Layer 13 of a small transformer language model trained on English Wikipedia (16 layers, counted from 0, width 128).
A neuron's activation on a vector x is SiLU(weights . x), where the dot is the dot product.
The model reads these tokens: " Wh" "ile" " he" " is" " perform" "ing" " commun" "ion" "," " the" " F" "asc"

The vector x that enters this layer's MLP at each token. A number n stands for (n - 500) times 0.017.
0 " Wh": 578,660,324,235,598,540,432,537,497,458,591,439,694,510,564,465,438,465,249,709,511,491,554,550,469,240,552,444,338,360,460,553,565,506,459,499,528,516,643,705,609,442,393,538,519,441,705,455,604,448,277,489,364,366,649,673,507,628,640,620,586,521,390,476,530,754,601,518,561,692,506,599,346,539,420,530,593,546,502,619,405,338,503,477,395,451,411,488,519,628,445,553,374,631,519,483,420,233,769,369,335,386,493,735,406,474,375,417,403,578,500,450,467,359,408,555,609,548,483,645,464,393,508,335,470,476,468,495
1 "ile": 526,583,421,374,591,318,612,448,490,541,341,365,613,572,540,356,635,616,398,476,521,593,549,654,406,391,510,548,405,476,379,474,407,491,572,494,567,367,580,613,427,588,469,459,294,542,805,591,498,583,344,510,590,383,703,599,518,542,478,651,459,548,412,489,509,614,539,483,494,676,412,583,585,204,638,462,574,448,440,578,536,407,487,551,373,442,576,410,471,386,489,402,204,606,544,615,457,489,585,387,509,449,543,649,429,604,436,527,535,582,487,523,554,147,434,606,733,584,619,750,374,534,586,400,541,611,570,592
2 " he": 643,616,379,225,550,455,457,510,488,488,575,444,692,503,487,434,514,493,236,670,469,500,593,588,433,192,582,540,404,324,444,567,541,523,456,478,539,525,580,697,597,476,387,541,462,503,693,381,565,463,250,425,371,374,651,702,511,655,639,596,480,460,423,510,556,715,649,478,475,748,430,630,378,503,474,507,586,481,522,586,454,419,534,592,392,367,344,568,577,582,483,562,290,610,519,515,495,293,676,406,383,462,515,700,442,508,457,358,464,587,433,499,449,297,449,543,672,550,498,722,446,417,539,348,523,505,519,554
3 " is": 505,624,384,278,523,424,429,508,628,496,446,460,700,450,479,352,534,559,402,690,613,444,610,655,450,271,557,512,439,400,384,449,411,497,537,377,556,532,685,556,673,460,397,486,508,565,749,473,526,406,267,395,435,322,549,653,575,593,638,571,551,484,507,421,525,704,598,485,425,781,457,636,554,385,470,457,542,424,452,616,531,408,558,623,419,348,504,495,517,533,501,429,244,548,472,533,398,261,666,343,397,410,489,642,489,463,396,501,446,562,375,513,464,398,501,571,620,441,483,803,415,469,541,387,593,557,479,609
4 " perform": 555,427,460,349,408,406,529,466,489,507,386,638,628,435,440,328,580,690,294,593,343,480,616,677,335,457,516,510,517,353,444,438,443,356,644,559,632,461,718,575,665,637,375,487,500,416,741,513,507,450,283,338,531,444,680,666,555,569,423,533,518,504,475,569,672,642,528,534,251,645,407,541,527,347,455,437,584,348,492,644,636,383,451,608,378,337,504,430,512,521,442,459,373,647,492,410,466,399,545,235,557,498,356,635,576,595,507,536,432,547,381,541,429,416,451,620,642,434,477,820,444,306,586,387,410,558,412,543
5 "ing": 442,490,557,348,542,417,522,473,537,499,408,520,688,377,427,383,572,731,467,623,404,547,574,592,465,400,461,549,464,383,564,427,408,487,658,423,531,464,609,578,642,605,453,444,494,350,718,653,511,470,342,354,415,425,705,621,541,632,491,510,605,439,391,565,592,588,564,531,408,674,411,576,554,383,509,510,445,496,452,629,628,399,412,666,343,362,483,419,451,387,330,430,249,583,521,433,456,419,590,330,449,420,413,719,584,573,523,513,470,562,310,607,542,360,371,547,630,393,509,933,514,411,513,359,437,524,482,558
6 " commun": 549,368,282,393,499,493,416,588,474,641,581,572,585,389,510,322,450,663,436,638,515,485,597,497,684,445,366,519,307,309,470,476,500,594,554,429,639,503,583,628,494,448,584,574,564,453,619,555,489,441,276,536,499,340,636,626,504,356,533,430,506,454,510,626,650,697,482,618,335,611,372,487,551,237,487,440,405,315,437,496,520,429,513,709,280,393,634,470,376,530,387,582,348,448,635,448,337,449,497,358,610,552,357,551,477,469,579,545,440,419,487,628,446,230,464,474,905,692,413,713,526,362,599,424,368,497,526,472
7 "ion": 481,487,506,361,639,454,468,463,434,520,424,529,740,314,537,493,549,611,427,593,417,526,531,586,449,420,466,556,453,408,609,395,518,517,633,377,513,496,582,568,472,490,570,456,622,379,616,646,589,452,270,474,497,266,468,578,480,433,377,473,618,521,351,593,573,594,471,602,397,628,375,601,549,288,358,554,427,451,394,494,570,436,556,427,349,375,493,518,405,469,472,444,222,541,618,380,273,409,533,370,533,456,555,624,577,533,616,500,445,586,472,658,515,328,396,552,754,530,506,939,628,402,559,397,336,472,486,543
8 ",": 573,680,345,246,619,538,425,500,490,500,610,412,685,505,567,502,436,488,273,663,482,530,565,564,489,305,540,472,361,377,498,518,506,496,462,488,554,495,610,670,635,455,361,514,506,465,784,439,557,476,242,459,350,383,597,653,524,619,618,590,564,517,424,446,537,731,639,517,505,721,518,622,354,528,393,524,541,509,536,599,466,400,468,490,390,405,365,438,546,618,426,538,332,558,570,497,408,244,745,336,335,378,533,790,453,504,428,386,464,537,451,514,472,364,423,534,661,492,490,692,473,366,519,306,506,498,470,520
9 " the": 537,620,425,369,590,449,518,404,603,488,493,439,625,532,574,487,464,503,417,641,477,461,512,507,453,424,485,523,509,385,445,558,402,530,450,493,467,499,543,610,617,545,452,463,564,475,628,434,539,477,341,449,419,407,638,548,464,523,490,475,433,592,442,448,571,666,446,634,485,539,500,515,407,425,400,483,451,434,539,547,483,533,519,541,481,343,475,461,534,466,417,429,60,561,531,535,511,212,550,484,460,418,555,645,481,486,501,429,453,465,490,537,465,216,389,553,698,375,463,972,512,443,527,395,501,582,563,540
10 " F": 482,484,381,430,649,509,563,625,443,362,471,517,571,406,451,458,485,460,501,523,526,490,486,465,614,444,594,391,388,280,647,498,460,518,645,266,650,539,504,567,462,690,504,418,481,551,606,501,561,540,412,519,510,361,667,489,369,368,492,469,421,558,348,537,680,881,431,386,491,665,501,565,473,522,533,612,688,413,560,729,620,279,540,517,447,402,577,540,284,388,563,448,276,667,527,576,549,319,336,397,474,553,581,553,577,587,528,251,494,437,739,565,452,386,375,668,701,519,434,636,604,538,717,499,439,506,590,511
11 "asc": 545,554,551,423,460,389,513,532,497,527,278,690,693,518,701,489,571,547,389,545,536,335,499,533,665,508,480,654,464,248,430,354,609,404,450,575,474,346,511,616,439,384,485,532,387,516,617,397,577,480,282,622,598,177,718,368,378,471,502,536,428,579,631,689,525,607,507,478,372,602,362,512,525,413,544,431,405,344,470,648,230,466,633,645,567,341,718,387,282,363,409,484,386,476,554,681,513,383,572,531,520,372,476,621,499,514,497,492,501,557,614,760,483,381,455,466,768,701,417,569,600,367,575,535,535,425,603,464

Each question shows the input weights of one neuron of the MLP. A number n stands for (n - 500) times 0.0018.

n672: 513,497,497,428,679,408,537,455,476,457,521,513,487,518,547,362,467,519,609,407,487,599,392,554,534,553,395,510,523,508,566,548,395,468,534,599,519,568,443,473,461,575,625,596,508,453,784,416,558,545,543,482,547,588,492,743,656,683,508,505,442,546,555,719,508,472,416,371,656,600,578,475,526,639,371,492,420,438,423,550,497,410,634,304,559,524,430,457,508,590,361,619,537,443,450,611,443,500,505,441,389,402,621,628,415,503,469,369,368,378,544,373,362,614,599,527,558,543,601,356,634,563,622,479,484,505,505,462
On which token does it fire most, and how strongly? 8 ",", at about 4.3

n407: 513,404,403,465,415,388,447,456,356,565,461,657,603,561,479,482,475,572,423,377,563,619,553,490,575,618,557,523,568,573,477,568,558,630,379,526,466,505,561,461,341,487,513,416,442,554,584,431,445,521,450,518,531,696,510,415,466,500,482,562,456,657,392,549,479,525,644,484,425,540,487,337,446,363,666,393,434,600,537,641,571,666,552,357,582,500,421,611,567,472,296,503,532,513,563,541,632,435,413,410,354,513,369,460,680,524,553,526,296,588,481,435,623,655,397,418,575,450,576,473,497,420,602,515,584,455,361,429
On which token does it fire most, and how strongly? 4 " perform", at about 1.7

n178: 405,503,394,486,668,517,561,522,489,478,535,522,481,630,519,390,339,531,440,411,431,385,376,500,505,639,448,655,428,582,517,583,398,497,437,481,406,464,500,434,478,384,564,419,545,589,591,573,525,580,606,497,456,562,559,579,517,298,536,547,547,506,448,610,544,592,659,607,417,393,622,261,579,430,399,404,494,315,389,447,581,489,623,489,615,564,467,455,527,596,592,691,377,375,267,549,538,511,579,649,597,463,481,420,514,514,435,363,335,486,423,439,443,343,699,385,540,342,539,474,480,516,411,437,595,629,631,634
Which token does this neuron like most? 9 " the"

n202: 614,452,343,436,444,489,500,395,575,505,651,424,365,511,460,750,310,453,534,443,508,680,344,547,503,397,527,537,513,422,460,449,659,434,678,505,600,593,458,333,439,458,524,503,364,571,535,574,554,377,353,388,521,424,531,530,475,532,440,393,695,442,664,415,376,487,569,479,572,293,513,550,540,476,495,472,476,356,414,476,546,420,508,407,257,350,611,492,460,503,392,661,402,370,392,490,516,624,361,434,581,445,460,497,465,590,508,473,519,564,416,505,470,634,503,495,379,563,460,554,530,460,468,425,530,503,431,522
Which token does this neuron like most? 6 " commun"

n319: 471,579,520,485,537,495,435,421,495,579,495,483,609,469,500,650,417,425,570,376,498,458,633,418,549,542,417,514,453,462,444,461,435,503,561,510,483,637,375,470,430,500,471,560,557,522,446,560,608,485,559,449,546,620,472,463,587,547,515,490,483,455,529,419,441,570,395,529,603,381,406,568,505,510,473,331,441,316,389,670,798,483,444,488,553,431,488,612,498,633,473,650,498,481,510,711,514,350,540,415,682,472,493,293,424,415,377,578,512,505,518,411,560,471,503,448,448,503,507,617,550,531,611,610,460,417,398,440
On which two tokens does it fire most, strongest first? 9 " the", 6 " commun"

n755: 410,466,566,410,563,408,402,700,505,587,396,595,534,503,427,471,551,341,665,479,566,612,449,431,458,561,349,585,523,578,487,511,312,500,420,515,395,581,285,405,482,477,521,415,465,497,587,403,610,471,561,503,555,353,459,508,524,413,407,432,547,454,415,482,560,385,417,529,463,480,691,492,427,540,551,408,585,457,642,582,484,534,693,535,484,566,361,292,639,388,481,556,463,531,482,413,656,466,527,433,463,487,508,472,492,463,374,706,437,579,481,382,473,438,341,495,691,503,574,430,495,523,605,576,572,378,414,532
On which two tokens does it fire most, strongest first? 9 " the", 1 "ile"

n354: 397,449,521,594,625,673,488,527,407,569,450,455,441,479,473,476,369,472,573,636,626,594,497,600,488,606,402,565,416,416,533,398,454,482,456,474,530,586,512,509,382,453,509,500,624,556,353,628,545,312,583,402,369,688,460,613,336,542,324,357,351,521,541,524,434,600,544,289,353,529,426,546,354,657,515,405,515,300,434,605,678,593,354,612,512,560,497,360,694,613,527,305,421,547,728,433,547,341,436,473,629,396,577,419,491,518,301,530,402,551,425,467,432,544,453,321,577,500,629,363,415,479,430,530,552,573,367,324
Which token does this neuron like most? 6 " commun"

n418: 565,443,442,386,549,601,674,459,525,390,503,401,487,438,565,424,468,525,505,599,330,591,550,382,524,533,470,444,774,561,497,555,522,458,616,572,604,500,561,489,505,524,478,473,586,500,643,508,587,546,497,451,603,591,426,506,519,489,522,386,405,489,578,571,560,362,416,294,465,410,476,629,495,729,303,455,450,633,410,648,696,353,565,572,595,544,363,561,454,381,470,609,511,484,555,452,489,385,519,514,607,483,321,434,467,517,551,643,340,582,506,585,508,620,614,378,516,333,437,445,663,535,331,394,553,415,511,450
On which token does it fire most, and how strongly? 4 " perform", at about 2

n64: 670,384,489,453,497,681,474,764,375,651,447,546,413,383,658,508,571,714,469,412,563,391,431,514,424,451,590,439,699,639,444,474,410,491,609,594,415,503,384,591,522,256,460,522,640,578,642,549,551,703,603,523,649,478,424,440,391,517,466,455,531,448,472,508,508,487,632,542,418,415,422,494,458,414,618,561,403,555,477,653,531,452,458,621,367,585,503,503,568,442,471,598,463,696,432,417,547,585,569,385,441,471,469,547,613,474,561,503,508,607,518,296,459,605,391,477,411,509,528,481,300,494,356,595,489,613,388,471
Which token does this neuron like most? 4 " perform"

n384: 484,570,621,541,633,522,602,729,480,494,585,441,575,495,430,422,375,631,536,244,396,452,611,322,483,508,436,357,576,489,486,346,517,548,511,478,635,420,448,447,349,344,511,424,523,525,466,554,528,447,479,503,569,505,454,346,568,279,302,536,508,577,503,547,514,575,611,319,550,524,503,440,461,562,378,503,635,322,612,492,517,291,550,474,548,682,445,696,572,597,537,449,537,522,654,631,492,494,665,360,374,592,536,551,489,446,341,398,428,480,668,486,552,473,450,421,463,474,640,505,475,357,473,569,520,451,426,508
Which token does this neuron like most? 10 " F"

n644: 497,565,418,472,503,476,605,505,577,503,535,505,408,452,511,614,577,662,663,440,401,453,522,588,470,781,527,551,558,634,617,505,492,519,546,529,492,411,492,473,457,503,557,508,390,543,470,620,584,497,529,546,513,391,411,481,362,454,420,676,408,617,500,497,407,383,438,467,467,353,503,449,422,734,547,508,489,431,568,574,393,337,557,384,508,475,393,428,527,682,267,536,481,379,497,399,609,382,517,397,579,355,543,619,574,555,580,438,454,516,492,508,416,521,361,503,385,628,511,542,674,427,609,346,249,468,457,340
Which token does this neuron like most? 7 "ion"

n96: 608,297,500,320,495,571,353,566,365,453,511,539,690,557,347,453,596,531,530,525,406,467,612,524,606,334,419,435,519,387,527,472,480,469,424,422,418,372,484,459,543,583,547,471,464,551,415,441,475,511,537,388,514,487,497,623,492,473,605,388,505,256,443,495,475,469,524,560,642,519,708,494,459,583,606,567,459,353,599,242,464,645,500,483,453,626,395,386,492,407,398,525,337,324,613,497,481,599,433,578,486,567,619,460,451,406,495,581,377,358,349,489,553,570,543,542,416,732,536,484,514,573,387,595,522,609,449,442
On which two tokens does it fire most, strongest first? 6 " commun", 2 " he"

n419: 398,601,667,597,461,528,586,630,625,526,549,435,436,525,490,479,510,661,551,534,614,689,663,470,574,458,265,564,547,448,495,607,452,595,546,536,329,664,626,578,388,482,505,500,455,424,575,463,484,564,602,451,385,556,602,416,345,510,463,564,565,394,441,495,373,433,436,343,554,535,566,588,464,526,434,585,576,455,586,567,382,490,477,500,405,451,508,537,461,535,448,518,604,510,622,437,513,536,547,434,427,428,413,495,487,568,449,431,492,322,589,383,553,487,805,584,572,595,562,500,393,459,399,392,670,487,503,555
Its three highest activations, in order, are on tokens 0 " Wh", 8 ",", 1 "ile"

n743: 505,487,500,623,364,537,468,500,594,605,540,522,526,661,383,473,474,237,363,640,478,519,481,366,593,559,479,558,472,497,401,301,544,410,468,518,301,713,429,570,416,657,457,672,443,608,379,464,543,556,544,516,516,366,503,484,497,393,497,436,340,571,447,393,746,510,529,497,455,472,368,555,500,495,535,462,387,614,454,479,608,529,585,522,508,562,384,554,620,643,392,552,503,408,521,571,516,398,470,576,441,366,566,503,468,625,455,434,511,409,325,530,464,660,545,611,669,475,588,526,535,439,542,529,432,575,561,400
Which token does this neuron like most? 9 " the"

n928: 215,548,532,572,624,526,618,489,535,543,605,567,513,492,452,410,575,565,578,460,513,470,622,355,553,489,450,635,595,362,505,591,660,543,539,609,471,655,505,527,464,360,643,477,331,456,500,454,598,336,416,579,542,619,400,505,376,566,562,624,577,660,456,468,383,480,634,468,410,367,456,492,568,366,492,394,567,446,535,402,465,336,479,430,576,519,510,780,513,613,575,459,468,427,641,575,505,559,497,495,532,641,555,485,529,444,508,500,442,553,533,426,543,401,434,452,553,546,588,472,624,618,484,484,417,415,610,339
Its three highest activations, in order, are on tokens 6 " commun", 7 "ion", 11 "asc"

n801: 530,461,561,480,530,505,542,489,478,378,628,575,644,408,484,439,551,463,597,456,544,631,601,554,691,419,500,465,465,285,442,591,461,326,315,459,547,588,422,517,462,481,682,449,397,541,475,469,685,286,511,437,620,433,532,665,352,514,506,508,560,393,277,418,423,390,508,500,412,513,644,426,445,614,469,548,617,531,506,514,411,464,527,578,626,679,481,343,566,580,261,438,628,424,635,586,505,633,438,553,456,429,448,471,348,564,549,576,459,330,383,464,517,624,511,497,518,520,500,595,586,492,492,505,612,639,549,561
Which token does this neuron like most? 0 " Wh"

n136: 455,511,589,320,645,481,424,484,419,386,609,530,402,386,508,411,537,588,555,508,522,609,451,553,604,451,487,381,565,497,640,554,412,347,402,418,670,444,492,546,431,466,527,644,489,627,459,547,492,607,580,607,551,524,440,525,544,470,576,321,430,434,489,305,643,392,559,313,444,607,391,555,508,451,475,762,516,465,627,646,500,621,615,391,423,522,442,645,513,578,451,552,451,365,476,505,497,470,492,431,567,310,593,578,554,574,592,500,650,427,355,470,456,513,570,377,490,618,605,374,462,633,632,409,421,435,497,473
Which token does this neuron like most? 10 " F"

n315: 540,433,567,267,520,549,509,532,421,436,546,532,621,471,535,561,587,530,454,497,427,600,527,395,532,661,293,617,410,486,454,485,545,559,669,506,412,367,415,465,434,457,311,494,724,500,675,545,497,425,480,708,437,631,410,393,609,474,541,460,581,598,489,488,453,395,607,367,491,455,549,401,388,418,485,423,474,597,313,535,456,477,364,432,435,453,343,707,546,573,570,376,424,394,442,540,591,538,609,583,581,697,621,413,526,529,344,483,298,300,479,561,333,568,357,432,625,536,570,489,285,420,429,647,468,435,549,547
Its three highest activations, in order, are on tokens 7 "ion", 8 ",", 6 " commun"

n506: 519,433,623,474,445,708,511,397,693,536,448,455,541,503,578,392,597,403,576,548,439,379,500,522,417,492,591,544,503,613,464,626,466,469,371,678,553,331,400,575,546,533,578,484,393,415,441,551,453,395,770,616,470,473,583,534,407,514,587,622,633,509,475,439,558,468,569,461,508,457,443,652,530,418,585,357,570,398,564,489,506,561,506,429,509,648,637,503,492,487,416,616,629,596,520,397,619,651,325,387,664,477,354,597,628,528,437,503,580,678,462,567,568,467,497,624,407,514,726,521,444,580,424,332,585,408,533,641
On which token does it fire most, and how strongly? 1 "ile", at about 2.3

n120: 286,475,440,618,399,460,697,477,477,406,455,286,341,542,277,466,478,378,583,546,554,612,598,506,385,431,452,461,552,470,508,568,448,422,461,517,548,663,586,489,508,494,347,439,534,533,531,506,619,539,492,669,374,564,388,615,537,497,300,635,540,523,316,618,520,721,595,387,559,396,391,427,573,414,486,355,594,423,517,415,489,296,562,543,517,500,467,543,542,489,668,566,614,461,389,519,588,355,437,563,390,570,396,429,441,434,481,564,444,446,532,449,468,470,438,623,413,465,628,376,506,584,489,402,489,547,405,770
On which token does it fire most, and how strongly? 10 " F", at about 2.5

n113: 479,352,529,340,532,365,468,500,558,356,414,529,508,492,663,397,682,481,536,529,553,591,562,453,521,588,429,622,472,531,373,601,589,530,524,661,354,450,699,426,588,469,521,430,545,422,516,306,614,489,520,466,356,404,408,500,556,598,586,484,505,492,445,408,463,475,469,476,540,533,594,663,529,431,631,587,679,412,412,526,537,563,547,540,605,593,417,460,503,610,636,527,471,479,513,353,454,617,438,681,436,549,505,408,487,546,536,689,521,579,618,487,546,513,522,642,401,645,622,442,414,401,381,340,409,633,510,460
Which token does this neuron like most? 1 "ile"

n956: 414,464,423,503,426,451,506,456,618,417,422,442,503,557,459,697,479,422,409,426,613,586,464,481,421,494,478,508,468,555,533,489,447,578,576,594,288,497,500,343,621,412,544,564,625,648,514,380,243,484,503,358,486,610,561,478,503,645,400,484,647,601,538,489,563,573,674,476,867,558,478,497,470,669,494,528,384,542,360,555,417,415,350,586,444,484,597,653,350,513,511,458,489,373,398,513,433,360,389,402,484,565,538,431,505,375,497,535,424,492,483,437,511,465,660,517,450,547,437,377,403,603,414,554,586,521,651,494
Which token does this neuron like most? 3 " is"

n402: 435,377,577,569,405,664,594,500,426,511,573,288,589,540,486,451,481,691,583,517,346,544,559,610,554,511,600,487,656,547,628,547,534,517,362,667,387,549,586,396,583,385,385,540,492,366,527,514,451,636,650,462,272,449,571,536,414,418,314,519,656,570,470,593,585,398,416,625,467,452,551,494,505,627,542,486,652,406,418,514,439,421,446,483,439,541,462,661,609,420,437,656,508,614,437,468,655,464,469,464,580,567,649,534,467,503,396,364,432,486,540,571,385,588,431,630,613,620,409,516,481,489,401,573,533,598,373,431
On which two tokens does it fire most, strongest first? 4 " perform", 5 "ing"